Layer 4 of a small transformer language model trained on English Wikipedia (13 layers, counted from 0, width 128).
A neuron's activation on a vector x is GELU(weights . x), where the dot is the dot product.

Input weights of the MLP neurons that the questions are about. A number n stands for (n - 500) times 0.00072.
n16: 440,370,424,508,376,500,473,743,563,617,486,330,634,503,365,506,567,432,721,488,395,659,436,574,582,495,486,629,518,450,660,569,520,474,552,506,717,585,525,364,553,455,570,422,627,446,561,369,362,425,457,331,428,318,558,650,470,280,514,428,457,589,631,377,542,605,408,437,664,571,551,455,547,518,678,365,550,272,448,465,391,314,543,356,390,541,571,506,543,550,643,485,395,544,666,427,456,524,563,438,559,497,548,624,433,426,453,520,556,480,404,400,529,475,709,454,345,543,563,474,650,506,477,587,397,463,494,515
n19: 685,518,652,486,447,455,414,535,738,464,665,442,527,521,656,420,377,460,287,572,588,371,418,399,444,472,439,407,402,521,537,389,449,449,638,503,380,441,357,575,430,395,363,509,544,637,515,425,527,506,617,368,500,582,602,548,598,533,530,583,447,360,446,472,621,379,500,450,388,481,544,341,555,494,534,491,720,581,572,715,637,658,634,483,398,445,525,470,386,651,600,600,488,455,463,247,433,668,425,352,594,531,391,604,394,577,564,633,515,380,545,363,589,532,428,282,529,565,382,558,396,402,638,497,286,523,484,524
n26: 319,255,589,469,169,461,394,456,656,592,533,647,582,407,426,516,772,404,574,442,531,391,429,653,409,430,512,494,519,537,432,416,557,462,555,643,464,485,407,506,521,365,365,278,456,506,500,459,509,594,555,438,497,540,561,630,497,478,386,458,464,395,634,446,450,433,441,629,503,539,450,519,348,563,363,530,509,538,424,454,540,475,602,433,344,657,843,338,542,476,365,516,406,638,599,521,567,756,484,544,463,661,521,410,537,603,509,534,342,415,416,488,512,497,625,689,432,642,642,515,345,630,458,481,400,429,560,488
n116: 631,481,528,497,359,586,619,559,544,634,657,494,448,385,445,447,490,631,477,417,716,552,460,315,537,444,411,411,539,565,531,596,585,374,518,602,457,386,529,442,355,614,610,632,327,525,454,544,500,448,402,579,600,590,485,530,613,522,730,427,376,511,599,551,503,583,380,515,605,399,427,481,519,386,437,583,541,354,439,506,699,659,360,500,393,770,475,549,548,503,425,583,582,759,343,414,339,463,487,426,494,506,506,516,454,573,413,593,437,215,471,412,334,419,390,655,549,269,392,317,569,600,494,392,364,584,634,472
n151: 448,547,599,624,539,359,616,462,383,494,600,525,346,676,425,494,380,519,637,497,590,571,422,469,520,316,687,351,461,370,588,626,427,434,438,478,445,331,389,561,423,516,390,494,452,650,426,595,534,527,460,566,570,602,617,524,455,432,418,500,403,311,531,481,605,546,648,351,554,259,395,506,484,557,601,375,503,408,380,500,590,519,360,571,342,372,481,410,685,648,282,634,446,410,541,429,488,484,462,473,472,682,563,459,599,481,733,695,491,515,631,512,458,409,561,474,556,491,487,767,644,694,446,265,514,509,414,389
n177: 542,473,510,670,503,575,490,610,615,580,423,26,585,455,444,410,310,287,563,543,454,585,533,446,445,352,554,436,410,418,342,441,542,620,589,553,254,352,513,471,493,392,421,352,497,565,414,358,350,493,444,685,539,546,710,568,548,450,471,633,526,750,546,425,453,365,527,571,388,483,466,435,634,435,416,525,497,561,415,550,380,456,273,368,476,470,577,599,567,605,484,425,622,632,380,430,450,340,548,576,447,364,555,717,450,746,616,606,553,513,517,675,597,555,569,362,433,461,442,427,513,624,529,673,477,494,742,526
n203: 486,520,575,521,489,538,326,537,390,303,635,389,434,689,590,455,595,467,526,486,442,478,500,545,608,482,542,551,572,346,466,661,552,488,571,401,467,599,408,486,453,376,744,552,423,534,346,386,383,426,557,365,410,447,431,530,491,619,595,511,538,367,539,739,534,483,607,449,312,445,520,753,413,409,379,564,564,540,541,591,561,452,438,455,621,514,393,467,424,417,476,551,602,602,609,468,448,556,565,500,453,435,419,520,428,559,472,544,623,434,497,500,376,726,421,402,342,446,540,611,612,338,562,647,498,583,486,483
n209: 680,494,489,550,407,461,386,503,652,382,481,438,634,544,450,514,670,520,426,334,369,550,452,517,435,577,318,359,357,478,457,434,533,490,728,492,489,525,558,561,598,477,538,433,386,439,416,532,514,445,542,449,704,618,681,564,275,444,253,472,475,575,534,532,440,419,494,714,530,456,445,390,406,437,449,508,625,586,428,413,556,480,577,351,663,444,477,497,693,559,525,648,606,399,401,530,500,525,538,669,373,387,568,577,396,506,362,536,520,481,616,489,464,482,531,459,524,613,514,458,718,472,451,489,453,573,480,405
n237: 458,647,594,508,453,563,335,471,414,376,562,548,479,686,551,445,456,397,684,539,627,644,473,546,520,632,477,404,598,337,442,432,583,521,362,551,506,359,291,452,419,503,552,377,447,332,458,439,360,518,578,279,458,527,491,625,777,512,346,551,411,419,611,509,614,470,408,408,418,589,494,637,448,273,396,509,555,429,533,651,594,450,544,586,497,400,392,572,558,542,426,669,435,699,736,346,609,509,618,593,527,407,538,482,488,522,515,325,552,614,328,447,397,700,413,456,628,515,369,503,604,433,447,630,513,506,572,593
n238: 635,278,682,436,583,545,635,519,622,511,384,414,141,486,674,546,402,574,497,486,361,635,557,503,545,497,530,360,470,540,561,575,475,505,475,545,477,519,608,421,358,372,393,528,514,453,486,424,569,592,438,598,534,537,599,651,574,509,561,394,408,450,489,518,695,446,375,467,401,560,471,415,552,664,526,327,549,450,303,600,500,558,480,559,480,591,639,460,416,537,544,538,526,421,512,500,571,589,409,672,511,512,500,391,491,546,506,455,353,461,536,472,531,610,257,307,452,478,421,606,399,431,398,643,369,610,468,596
n243: 503,575,454,411,372,464,506,424,566,380,551,657,411,497,633,634,259,519,610,540,387,594,599,466,509,343,403,425,465,644,569,578,527,541,405,681,537,485,503,470,721,450,468,546,565,487,396,429,559,470,418,591,585,586,653,564,404,355,395,443,458,534,472,377,324,368,509,536,464,487,475,472,503,554,484,615,491,547,530,543,509,569,539,786,738,478,544,488,401,457,485,564,636,429,363,698,466,447,503,338,432,563,530,600,395,318,377,583,475,634,328,575,554,416,497,385,631,636,348,263,612,587,321,724,432,411,722,537
n245: 565,526,446,703,579,668,391,353,420,760,540,304,434,657,225,573,546,592,347,697,447,544,522,404,576,537,599,600,415,497,574,473,497,503,509,610,447,610,509,584,472,387,439,422,372,542,531,506,376,565,378,311,772,468,585,484,355,367,497,472,509,555,465,490,535,434,407,559,607,596,639,536,506,471,609,558,573,409,550,361,452,390,651,479,545,503,471,450,404,324,829,438,303,465,679,485,405,541,442,518,592,481,494,468,598,458,364,412,455,300,487,497,549,474,266,553,537,416,412,535,605,570,705,578,553,634,390,484
n273: 519,500,430,566,679,553,410,485,508,530,558,768,473,696,523,349,537,573,511,479,403,527,576,475,470,633,668,619,376,573,495,490,527,574,406,357,385,489,520,339,454,533,541,497,422,645,573,441,435,386,521,558,423,532,489,553,407,473,537,569,463,455,653,556,530,462,448,508,607,523,342,478,380,389,398,508,333,630,511,451,644,506,426,531,591,486,376,594,579,548,524,397,608,379,653,565,276,625,408,471,486,405,561,295,373,464,451,489,418,479,591,542,508,611,596,514,575,335,414,519,595,377,408,589,524,445,597,578
n286: 594,516,574,527,349,458,422,505,462,279,451,580,524,329,637,548,564,441,514,364,497,623,577,519,473,391,391,448,646,270,395,507,406,594,532,471,379,412,440,616,455,454,566,571,515,601,413,665,399,383,332,465,562,495,513,518,483,604,430,583,580,554,577,462,440,434,449,583,634,483,571,421,548,462,632,457,567,399,461,458,623,552,518,397,508,434,443,569,461,627,451,651,677,717,613,541,603,428,440,533,492,574,479,473,508,486,402,635,371,466,500,549,453,622,613,398,486,500,451,585,519,570,343,598,572,349,516,474
n294: 481,517,481,652,540,552,547,516,376,522,473,420,686,487,352,397,382,550,529,535,569,585,506,425,641,430,613,475,446,547,503,381,649,646,497,582,530,337,591,331,591,472,342,574,577,619,577,568,417,492,347,682,403,359,549,424,391,442,416,500,511,426,445,330,542,563,640,630,433,396,494,503,550,579,559,617,531,525,467,445,547,455,419,547,410,508,402,560,624,511,551,477,390,379,325,429,577,420,602,629,591,596,519,408,423,441,346,687,444,486,448,654,586,483,473,431,462,400,528,610,481,492,345,630,306,521,526,522
n295: 554,704,615,463,372,360,566,450,404,579,464,505,539,513,544,657,497,584,404,503,466,438,387,527,578,426,472,457,434,500,569,404,337,509,521,435,547,454,463,547,513,409,379,417,490,532,435,653,482,552,334,556,533,534,474,358,527,532,456,562,469,630,675,548,658,458,511,572,591,406,540,557,508,438,457,392,603,374,588,497,571,575,295,517,497,587,500,372,589,448,457,395,677,419,680,367,534,584,403,465,371,681,536,548,571,519,521,699,317,433,663,425,526,407,479,593,547,448,408,405,474,511,596,562,542,540,478,422
n341: 666,465,570,527,573,500,485,433,574,541,665,561,514,474,595,518,290,503,580,376,541,540,544,518,438,460,522,473,457,535,553,440,618,606,410,384,483,585,450,454,439,375,536,370,534,485,634,422,482,664,451,533,540,529,471,374,591,602,354,443,446,430,683,467,384,384,346,637,596,475,341,395,559,452,533,405,423,655,737,313,386,437,551,436,378,523,289,456,532,727,392,545,485,381,453,472,573,465,704,634,559,581,474,258,334,562,412,427,527,569,512,540,489,515,679,649,509,463,413,699,518,388,571,602,464,615,419,401
n359: 500,506,450,613,283,466,336,500,303,528,327,444,500,558,549,528,471,594,605,395,453,448,541,522,509,506,604,532,503,357,522,312,451,431,435,305,630,424,453,478,537,255,383,506,518,676,575,586,516,472,241,639,451,856,636,663,503,441,592,482,579,655,658,330,538,643,532,466,657,608,439,417,629,519,497,344,620,583,497,509,472,468,671,577,293,481,411,519,554,525,603,500,481,488,588,515,540,572,542,709,622,471,515,598,444,564,360,469,532,515,461,323,248,520,491,529,315,534,497,516,478,607,470,446,478,434,439,332
n370: 380,512,477,538,410,509,529,436,527,471,486,622,468,514,524,474,500,352,400,586,526,804,488,238,546,450,746,586,584,488,459,478,509,536,632,630,448,430,503,322,396,615,428,566,548,512,569,541,509,426,540,518,327,602,465,500,473,637,355,546,500,529,650,426,376,578,630,614,312,494,443,435,541,405,479,397,553,408,632,555,392,408,509,714,459,520,547,523,484,563,571,748,509,584,532,620,494,413,554,522,567,551,294,667,512,476,454,665,512,414,524,378,427,436,359,482,448,452,449,430,482,471,621,494,321,310,491,367
n401: 581,539,565,510,318,508,437,328,437,596,563,632,651,472,609,565,446,466,459,400,410,674,585,492,348,589,478,463,435,389,649,464,480,498,554,407,454,440,510,692,536,534,574,428,525,500,443,256,466,533,457,421,391,378,377,546,468,404,548,520,482,571,400,444,590,518,587,432,580,677,527,542,513,487,424,403,560,487,352,526,490,447,576,569,582,609,545,528,512,508,515,361,548,629,458,510,485,581,418,673,539,484,623,333,668,484,363,508,372,561,516,546,515,541,375,535,536,444,434,516,563,330,450,466,377,562,527,580
n439: 548,631,644,520,555,507,784,420,364,257,449,532,601,599,577,635,295,486,412,573,357,601,535,539,546,506,708,504,584,409,593,612,220,317,556,301,438,456,540,622,406,464,453,462,324,406,304,383,504,524,726,525,572,577,510,434,547,412,661,683,428,410,472,626,375,510,436,740,408,456,633,759,443,176,440,470,624,532,517,735,426,626,558,640,536,377,372,381,497,612,640,406,518,255,450,507,458,482,529,503,486,345,452,532,423,575,577,563,550,507,470,648,476,445,507,610,667,345,406,489,560,178,429,565,392,585,540,360
n458: 384,561,561,585,290,572,283,428,392,461,356,515,539,544,475,638,368,588,560,437,425,554,748,497,444,519,442,509,582,657,595,577,375,412,488,350,545,415,469,467,581,509,364,602,623,817,602,538,558,318,584,764,583,458,458,506,283,549,553,681,488,556,434,516,565,548,472,571,521,618,475,525,436,571,414,337,573,178,503,509,363,302,447,517,451,591,522,542,278,545,468,491,497,593,558,544,497,457,444,642,546,512,553,518,406,386,497,455,457,623,532,616,777,468,395,465,465,479,463,424,555,466,488,478,492,570,466,515
n508: 470,472,473,561,514,320,531,516,409,383,547,466,476,483,349,608,686,355,450,419,620,469,301,416,296,484,651,447,479,428,698,687,608,548,435,541,266,607,565,368,599,433,299,667,381,482,592,520,562,389,446,427,439,658,510,605,475,486,849,463,423,503,531,451,588,616,503,550,656,655,616,556,500,588,500,540,497,648,809,291,297,409,500,767,455,390,514,572,547,404,550,546,451,483,264,352,747,541,465,507,414,426,470,587,438,350,438,431,469,636,453,413,430,579,357,393,475,598,493,679,403,296,533,619,509,636,398,674
n511: 697,503,471,580,473,439,461,604,521,364,526,597,532,552,423,440,724,577,531,462,479,497,482,455,464,481,511,398,546,512,306,447,709,708,503,500,579,514,450,413,462,500,483,334,426,648,529,317,355,506,346,359,471,538,278,570,525,571,434,619,707,584,582,606,344,380,371,586,608,519,467,609,262,618,396,613,539,578,477,468,352,560,318,374,530,376,545,623,516,383,434,564,557,465,366,720,556,447,479,469,503,551,563,571,609,425,314,532,449,515,593,587,532,633,404,555,547,587,545,379,411,458,491,485,477,455,597,641

Each question shows a token from some text and the vector x that enters the MLP there. A number n stands for (n - 500) times 0.015.

"m": 636,503,410,332,548,518,548,412,434,428,525,478,547,401,247,564,545,580,446,441,555,530,487,614,725,692,506,723,497,554,507,271,596,540,475,521,498,640,575,590,488,628,643,532,527,478,524,428,625,361,505,507,485,420,600,511,508,386,448,536,669,514,483,438,598,450,437,401,474,514,543,397,470,552,432,595,414,592,594,616,482,413,581,485,403,483,586,462,419,434,496,509,393,636,344,541,491,396,468,448,488,416,405,393,639,412,647,402,551,540,451,561,395,483,495,571,426,491,479,546,505,491,442,398,579,527,490,560
Which of these neurons fires most? n245

"ft": 494,482,455,349,606,522,610,533,611,569,542,376,520,460,355,484,491,514,501,430,490,438,560,676,686,704,476,679,349,492,436,380,647,410,467,422,436,567,609,617,550,561,502,518,561,522,531,486,513,508,500,518,448,554,601,546,466,503,363,466,585,391,486,530,417,509,502,357,451,384,503,442,564,515,539,534,489,505,385,717,435,448,555,392,568,483,479,362,575,363,342,507,376,516,326,504,532,380,501,464,442,546,581,401,467,505,689,341,582,557,488,514,569,480,358,652,419,560,518,502,435,508,498,513,676,578,416,563
Which of these neurons fires most? n209

"ow": 677,433,579,201,492,457,581,490,339,534,490,475,594,351,380,460,425,449,393,368,564,458,508,625,564,599,557,647,456,405,526,341,604,393,410,501,512,582,650,579,497,558,476,409,574,619,498,518,447,450,415,550,224,458,546,617,556,474,501,454,670,395,555,526,546,506,498,382,440,538,462,480,564,522,515,596,468,606,532,618,473,471,551,486,578,616,545,447,429,311,410,454,409,386,478,491,520,361,585,425,490,502,620,545,519,437,643,427,492,523,529,490,575,526,452,508,405,558,487,557,484,531,351,503,640,621,616,540
The three highest activations, in order: n294, n401, n508

"ts": 567,576,469,290,492,510,434,548,473,514,453,395,619,520,490,498,454,436,455,344,414,371,481,774,639,702,458,573,423,489,426,304,558,296,461,458,568,734,642,603,412,588,610,507,603,501,537,567,470,517,542,580,339,465,592,591,395,446,420,413,535,391,527,356,452,498,571,523,436,462,469,456,597,414,566,604,494,587,552,660,386,512,627,442,482,499,442,479,544,482,363,510,577,462,477,488,416,349,491,458,477,487,577,450,573,425,602,481,490,548,472,523,533,542,410,549,430,502,677,484,530,586,448,360,633,575,423,548
The three highest activations, in order: n209, n359, n16

"mer": 547,494,497,305,456,478,537,478,334,493,353,485,695,470,403,474,368,519,543,461,547,439,541,652,587,707,433,472,534,491,449,381,536,386,452,438,454,665,568,595,489,664,668,549,550,615,456,572,595,490,540,480,354,492,523,531,571,451,375,503,502,389,512,514,433,494,468,448,504,432,539,363,603,356,512,453,354,591,622,711,413,433,570,414,555,366,518,480,542,383,532,507,519,509,501,525,477,546,483,425,415,457,684,499,487,393,637,514,544,467,472,520,400,587,450,517,550,557,412,423,604,622,525,492,656,571,523,515
The three highest activations, in order: n237, n439, n209

"i": 525,538,456,138,464,513,550,576,430,463,507,476,551,338,485,388,450,439,484,432,441,440,499,582,519,741,474,571,520,387,472,335,568,478,391,529,475,695,648,583,500,630,519,555,571,577,530,476,573,483,475,540,411,480,569,591,489,435,535,290,490,466,536,477,413,430,498,504,502,410,536,408,564,565,559,574,365,625,621,620,468,548,553,540,561,578,594,438,490,454,437,423,473,508,523,647,637,245,449,381,421,523,544,507,566,422,738,376,547,492,520,520,492,490,480,345,395,521,526,566,410,540,403,383,634,582,622,588
Which of these neurons fires most? n243

" I": 556,467,525,329,518,467,538,520,351,499,362,458,440,398,366,537,387,442,463,396,522,533,527,646,666,835,446,709,527,480,554,301,482,512,434,602,444,702,588,567,546,576,581,527,572,466,613,587,561,432,530,487,505,495,551,524,427,508,572,493,610,431,473,515,435,528,551,456,445,475,360,497,500,524,492,607,477,517,583,665,410,437,544,381,448,551,514,388,400,321,411,399,517,580,343,588,592,428,435,440,404,517,456,539,513,394,694,617,524,479,663,467,449,567,539,570,443,481,449,512,444,555,447,393,694,558,547,472
Which of these neurons fires most? n458

"er": 544,652,466,298,532,394,522,464,490,474,476,347,568,471,439,405,384,493,458,430,523,448,458,633,460,740,556,443,545,522,301,450,637,421,499,433,412,581,664,783,481,597,537,531,742,460,489,618,552,478,512,616,368,458,551,539,616,433,394,412,558,487,517,555,359,561,407,317,410,395,499,380,545,549,455,437,440,664,497,602,474,443,485,346,552,483,489,452,528,568,590,390,540,438,442,618,491,385,460,388,516,499,584,602,492,429,722,445,578,481,626,569,492,506,502,559,589,486,488,477,539,568,504,418,634,502,513,534
The most active neuron and its activation: n177, at about 1.1

"c": 488,507,468,296,571,482,462,507,510,440,509,483,499,557,438,468,539,579,518,447,440,475,335,647,721,695,505,538,439,487,453,331,483,260,562,594,542,719,746,773,425,628,607,506,522,473,439,681,561,467,528,497,465,433,514,438,568,426,557,508,557,415,420,529,451,443,470,420,490,521,404,612,659,359,499,441,438,659,582,670,500,532,538,445,411,529,484,336,437,338,443,504,489,610,481,463,471,313,487,463,479,420,503,543,527,410,646,507,537,395,475,550,462,474,394,535,608,493,588,503,488,537,460,437,570,536,596,511
The three highest activations, in order: n439, n203, n116

" Rec": 546,452,585,250,559,442,444,514,413,474,567,458,460,478,357,540,485,456,425,444,480,497,411,566,598,818,473,627,528,388,464,379,511,442,525,628,538,625,721,712,522,591,606,533,748,495,567,706,544,428,502,516,343,375,504,530,496,585,578,563,611,434,457,606,398,331,582,453,412,513,397,393,580,476,451,504,440,393,488,579,441,503,422,385,493,501,352,410,438,522,318,537,436,549,472,562,518,505,501,470,420,509,526,377,477,469,517,534,466,436,573,544,554,579,357,592,413,555,569,561,552,594,394,419,649,562,629,527
The two highest activations, in order: n203, n286

".": 643,461,517,255,533,539,535,487,481,390,469,401,526,538,431,450,499,475,420,493,508,392,604,581,614,621,381,535,600,541,526,303,565,439,598,488,513,618,642,835,496,467,495,510,747,406,504,633,576,573,476,519,451,320,586,571,499,552,462,569,554,472,583,382,484,451,521,471,461,477,345,481,609,387,444,526,495,473,417,655,461,529,551,402,579,558,530,512,409,326,400,475,490,570,421,604,533,391,418,428,589,485,439,438,541,475,757,366,438,510,585,409,494,479,450,490,493,519,446,521,452,578,401,402,643,555,466,548
The most active neuron and its activation: n238, at about 0.33

"ia": 557,526,475,191,454,471,476,545,452,554,476,515,480,427,364,400,423,366,403,420,452,550,498,478,615,827,479,599,441,438,430,412,537,354,437,711,494,724,642,473,510,584,586,527,511,535,565,522,509,412,508,592,277,438,523,590,517,474,551,384,552,524,521,535,429,486,506,490,554,401,466,412,580,487,548,630,497,617,578,707,453,579,521,540,530,630,467,353,435,395,424,496,544,533,462,619,640,285,549,345,421,571,563,405,458,474,635,516,478,518,466,450,499,563,493,381,393,553,523,533,410,584,449,348,560,578,559,566
Which of these neurons fires most? n243

" their": 539,578,499,349,427,448,507,490,438,404,430,575,565,490,463,532,451,555,452,442,495,380,451,675,646,682,452,627,356,412,490,288,509,434,468,475,504,565,673,517,489,590,568,476,633,469,648,672,534,416,424,446,365,390,591,536,531,443,502,527,650,446,484,403,423,444,549,351,492,475,484,326,537,412,478,601,509,488,501,659,388,464,589,476,432,529,461,405,402,340,465,461,579,567,479,617,595,447,488,481,439,590,631,553,590,382,574,529,562,466,578,435,569,570,472,613,366,478,504,424,595,675,504,452,670,479,447,598
Which of these neurons fires most? n359

",": 606,528,473,240,573,484,541,496,403,500,472,374,499,501,438,543,506,500,450,434,489,403,515,614,559,760,448,585,493,561,473,230,550,428,516,628,427,669,655,719,463,545,551,510,657,517,534,616,528,515,592,537,363,363,554,577,496,575,410,489,564,534,592,382,522,461,466,536,451,454,424,402,615,389,424,519,475,563,509,666,442,544,614,348,556,539,575,493,340,359,340,515,488,545,476,527,567,474,462,395,475,527,440,441,537,428,796,449,444,460,603,355,524,558,381,554,422,492,556,488,487,550,396,495,670,540,464,449
The two highest activations, in order: n26, n295

"ure": 560,606,475,302,383,540,558,550,458,527,504,341,529,416,459,359,387,501,513,468,360,369,431,755,650,627,529,560,432,526,524,405,654,386,397,474,517,717,706,588,551,537,584,500,566,530,486,554,540,430,465,607,396,436,542,515,469,403,423,489,445,452,535,428,461,560,517,480,372,318,450,444,504,436,546,483,438,631,442,695,506,489,574,331,564,472,600,378,425,523,496,427,525,551,526,568,413,455,481,461,400,463,612,588,566,420,677,558,522,508,602,511,548,615,369,570,491,523,539,482,533,574,483,379,613,471,434,489
Which of these neurons fires most? n16

"g": 528,437,537,363,580,521,495,489,505,465,510,513,488,405,542,506,528,342,561,482,487,370,439,588,688,713,567,550,483,503,534,435,561,415,434,501,426,600,701,561,564,575,511,575,596,574,581,493,490,374,540,464,552,477,538,416,439,509,586,461,530,370,512,481,419,403,488,434,429,447,442,442,670,576,563,422,406,551,559,617,342,437,622,469,548,587,631,434,604,383,495,506,510,417,477,436,504,451,502,438,442,429,510,423,498,391,933,532,572,488,607,412,442,407,406,629,480,406,386,510,492,488,549,224,563,652,563,495
The three highest activations, in order: n151, n508, n19

" def": 576,514,542,294,495,507,566,467,473,483,490,429,564,402,522,545,395,532,463,469,474,587,413,601,640,791,491,562,497,478,405,265,622,397,460,474,404,546,704,599,458,530,452,524,663,538,589,687,617,549,514,514,344,366,539,583,499,544,462,378,624,395,537,454,494,414,460,444,458,499,600,405,558,511,379,477,501,363,564,669,456,468,532,453,507,469,397,424,456,376,272,474,445,516,402,542,565,452,544,435,473,517,629,312,519,447,641,458,657,576,547,578,471,487,453,624,555,545,586,490,461,487,454,401,671,524,500,562
The most active neuron and its activation: n341, at about 0.31

"o": 609,536,601,292,565,551,572,524,478,399,438,506,464,416,478,429,534,418,509,455,642,448,523,579,486,823,485,595,492,444,487,371,633,546,470,521,586,639,649,578,478,513,533,507,632,516,474,592,514,512,589,483,305,410,594,587,493,410,514,584,516,532,533,581,514,386,522,402,404,466,322,428,466,487,448,630,390,463,637,647,437,517,495,459,422,557,471,432,464,424,362,542,579,548,503,533,526,241,502,400,438,572,434,445,453,450,752,463,406,477,489,439,535,455,530,469,363,551,442,458,443,573,394,374,812,631,548,541
Which of these neurons fires most? n237

"ed": 502,630,606,297,615,499,622,481,378,489,454,450,511,525,566,484,393,581,562,478,442,438,470,770,588,451,496,485,422,609,492,364,585,481,467,452,418,702,666,570,578,543,564,590,700,643,366,641,590,530,425,425,454,494,632,455,455,421,467,428,600,393,545,473,372,522,481,412,454,378,462,421,660,400,517,525,395,525,461,664,450,464,552,308,604,458,457,397,524,435,484,463,605,488,530,500,456,409,440,526,448,498,450,539,505,447,693,485,495,507,493,488,436,497,419,559,530,527,585,474,549,561,408,314,605,473,405,525
Which of these neurons fires most? n151

" ": 581,472,374,327,595,508,533,521,455,477,466,372,494,501,507,435,422,462,432,494,620,492,540,657,521,757,508,603,506,518,491,245,562,385,396,492,420,689,623,746,385,636,426,570,576,508,626,699,537,536,562,562,394,412,561,582,522,504,461,564,483,372,500,457,481,428,495,453,427,442,488,500,613,619,482,648,525,544,573,625,401,556,541,485,474,540,505,407,434,412,370,465,450,516,369,564,461,458,485,463,455,540,465,369,416,452,767,489,518,375,564,652,474,504,447,488,376,532,494,477,468,576,417,437,640,340,573,553
The most active neuron and its activation: n19, at about 0.14

" S": 586,382,518,344,570,514,544,556,499,428,433,480,479,483,400,528,483,348,413,474,503,490,553,594,564,792,484,657,500,530,503,333,544,524,508,560,550,643,739,639,448,589,733,455,640,442,553,610,585,543,509,512,480,334,609,551,515,479,436,477,438,439,555,443,482,398,498,394,360,467,401,443,487,595,404,561,498,448,614,618,419,563,546,386,446,477,476,440,430,503,346,456,491,645,356,530,594,477,451,369,417,597,464,349,448,489,699,435,486,461,538,494,495,454,489,496,492,517,594,477,467,524,418,419,815,617,488,521
Which of these neurons fires most? n26

"ear": 691,502,485,353,522,549,526,480,427,522,444,473,518,274,502,517,495,443,476,336,535,488,579,595,461,624,562,646,452,482,530,299,519,420,511,582,616,585,735,572,528,576,596,513,606,569,535,542,493,538,576,630,328,448,462,538,521,389,565,439,442,423,493,458,376,414,520,488,517,602,562,416,570,433,416,498,376,351,523,609,457,361,522,441,478,487,577,481,474,375,526,417,401,470,449,588,484,495,487,432,392,502,452,426,555,524,754,413,578,603,451,468,525,546,447,592,336,632,403,565,474,527,414,418,747,515,579,613
The three highest activations, in order: n401, n16, n458

" States": 519,481,548,214,423,432,598,498,371,535,401,437,570,387,407,531,489,392,387,417,461,403,386,594,644,816,557,681,409,508,619,304,599,380,473,433,452,652,678,540,558,544,556,556,543,524,536,647,571,511,483,524,380,471,539,629,494,478,589,366,525,444,580,460,371,539,517,557,394,382,525,455,613,472,446,622,400,573,610,630,470,515,506,436,543,552,412,327,530,516,459,557,530,521,350,582,490,447,485,403,393,528,580,523,475,474,612,575,443,516,534,397,535,532,509,472,333,541,604,561,496,582,456,377,614,528,414,542
The two highest activations, in order: n508, n359

"ant": 444,577,431,274,480,651,551,572,452,550,542,464,444,548,268,462,490,493,447,322,610,477,530,545,537,798,499,520,381,473,496,360,586,418,586,607,524,601,622,555,593,542,552,543,628,534,457,615,512,523,534,573,423,479,583,386,666,405,542,476,547,477,522,426,381,457,507,291,493,334,448,347,540,505,462,555,454,493,451,684,455,454,479,381,540,534,518,464,444,410,426,527,448,540,461,475,582,241,452,465,467,537,515,374,481,475,738,539,518,611,532,469,500,426,459,536,451,568,509,433,534,643,509,439,718,552,473,581
Which of these neurons fires most? n151

"ives": 544,494,484,337,454,590,560,566,425,464,480,446,585,532,505,475,346,523,449,387,409,360,491,774,571,490,499,533,394,619,505,355,604,441,438,480,562,544,693,541,425,497,600,615,606,590,503,545,599,414,525,527,439,446,555,685,541,399,467,480,477,403,552,309,457,484,538,402,395,397,381,523,543,396,447,709,398,634,533,640,525,446,507,342,544,525,451,425,510,480,466,409,508,559,438,569,555,341,499,455,383,461,529,467,573,439,693,532,598,512,531,486,526,538,480,567,455,496,523,544,564,494,441,339,645,538,446,551
Which of these neurons fires most? n203

"B": 497,453,555,336,502,484,569,562,318,428,488,560,546,391,562,452,432,434,571,484,485,362,440,611,649,714,508,695,458,599,553,403,553,365,414,462,420,662,756,496,418,672,612,583,548,437,488,469,512,580,528,481,302,562,536,551,403,461,468,481,606,435,589,412,415,427,537,469,495,445,411,480,632,524,439,533,346,567,724,613,406,437,448,508,467,590,485,472,475,452,557,551,464,542,424,640,519,310,471,484,418,370,561,473,423,409,783,467,484,457,518,446,472,549,425,528,500,574,552,409,509,596,416,554,618,541,530,530
The two highest activations, in order: n243, n273

" which": 562,500,548,240,529,564,500,535,426,432,433,462,480,498,420,406,431,464,453,418,472,335,498,584,584,684,522,608,385,538,455,293,577,476,540,632,548,586,637,638,566,631,603,453,576,437,517,721,551,386,564,577,407,456,609,512,589,558,400,561,533,431,548,464,490,483,572,446,436,425,478,530,640,400,399,538,537,528,506,732,436,520,502,431,482,472,482,486,398,385,389,524,424,502,452,482,559,363,480,418,450,612,488,471,437,463,667,510,362,432,698,448,585,579,545,595,442,550,447,468,521,438,399,418,662,557,431,480
The most active neuron and its activation: n295, at about 0.48

" was": 589,614,512,375,578,532,549,468,440,393,518,455,453,350,446,465,431,537,341,439,574,426,508,636,729,794,463,662,434,554,418,276,559,368,577,480,501,490,666,556,461,622,625,539,752,525,522,567,557,474,497,472,440,358,565,452,546,529,410,455,620,448,546,480,464,464,571,527,386,507,538,480,585,336,536,707,505,451,621,640,429,460,610,412,548,517,519,385,398,449,430,490,463,510,405,495,558,366,506,509,501,557,521,412,461,403,638,444,479,409,539,413,524,566,527,539,517,555,578,539,461,523,407,374,586,432,471,477
The two highest activations, in order: n294, n19

" be": 482,529,520,364,524,539,460,429,345,446,462,490,436,402,416,497,373,484,452,523,576,412,511,622,669,714,444,636,459,555,481,286,589,391,587,507,371,544,621,572,445,489,503,517,692,557,498,609,568,540,481,412,556,311,525,541,584,554,417,515,744,510,520,392,450,454,484,504,349,504,534,418,524,460,586,676,457,530,594,697,483,409,530,468,557,554,494,371,516,417,479,490,472,531,411,483,593,369,600,524,412,500,598,384,576,441,663,448,495,396,539,459,512,623,507,587,325,589,483,508,539,609,421,400,573,524,446,450
The two highest activations, in order: n294, n245

"ose": 541,621,573,286,541,403,584,509,513,585,514,402,529,496,457,489,448,443,407,404,451,456,540,621,501,637,449,623,380,527,379,263,562,411,453,431,517,645,559,587,523,519,530,511,653,601,620,590,454,520,503,568,476,381,550,636,573,501,416,445,630,461,481,519,501,392,588,399,571,455,442,292,516,465,430,543,435,531,431,789,485,455,531,438,346,542,498,411,517,376,484,583,531,413,542,529,482,353,504,516,533,559,590,522,593,399,582,398,577,555,515,521,461,548,406,498,399,563,495,483,534,522,406,372,581,589,405,550
The most active neuron and its activation: n359, at about 0.61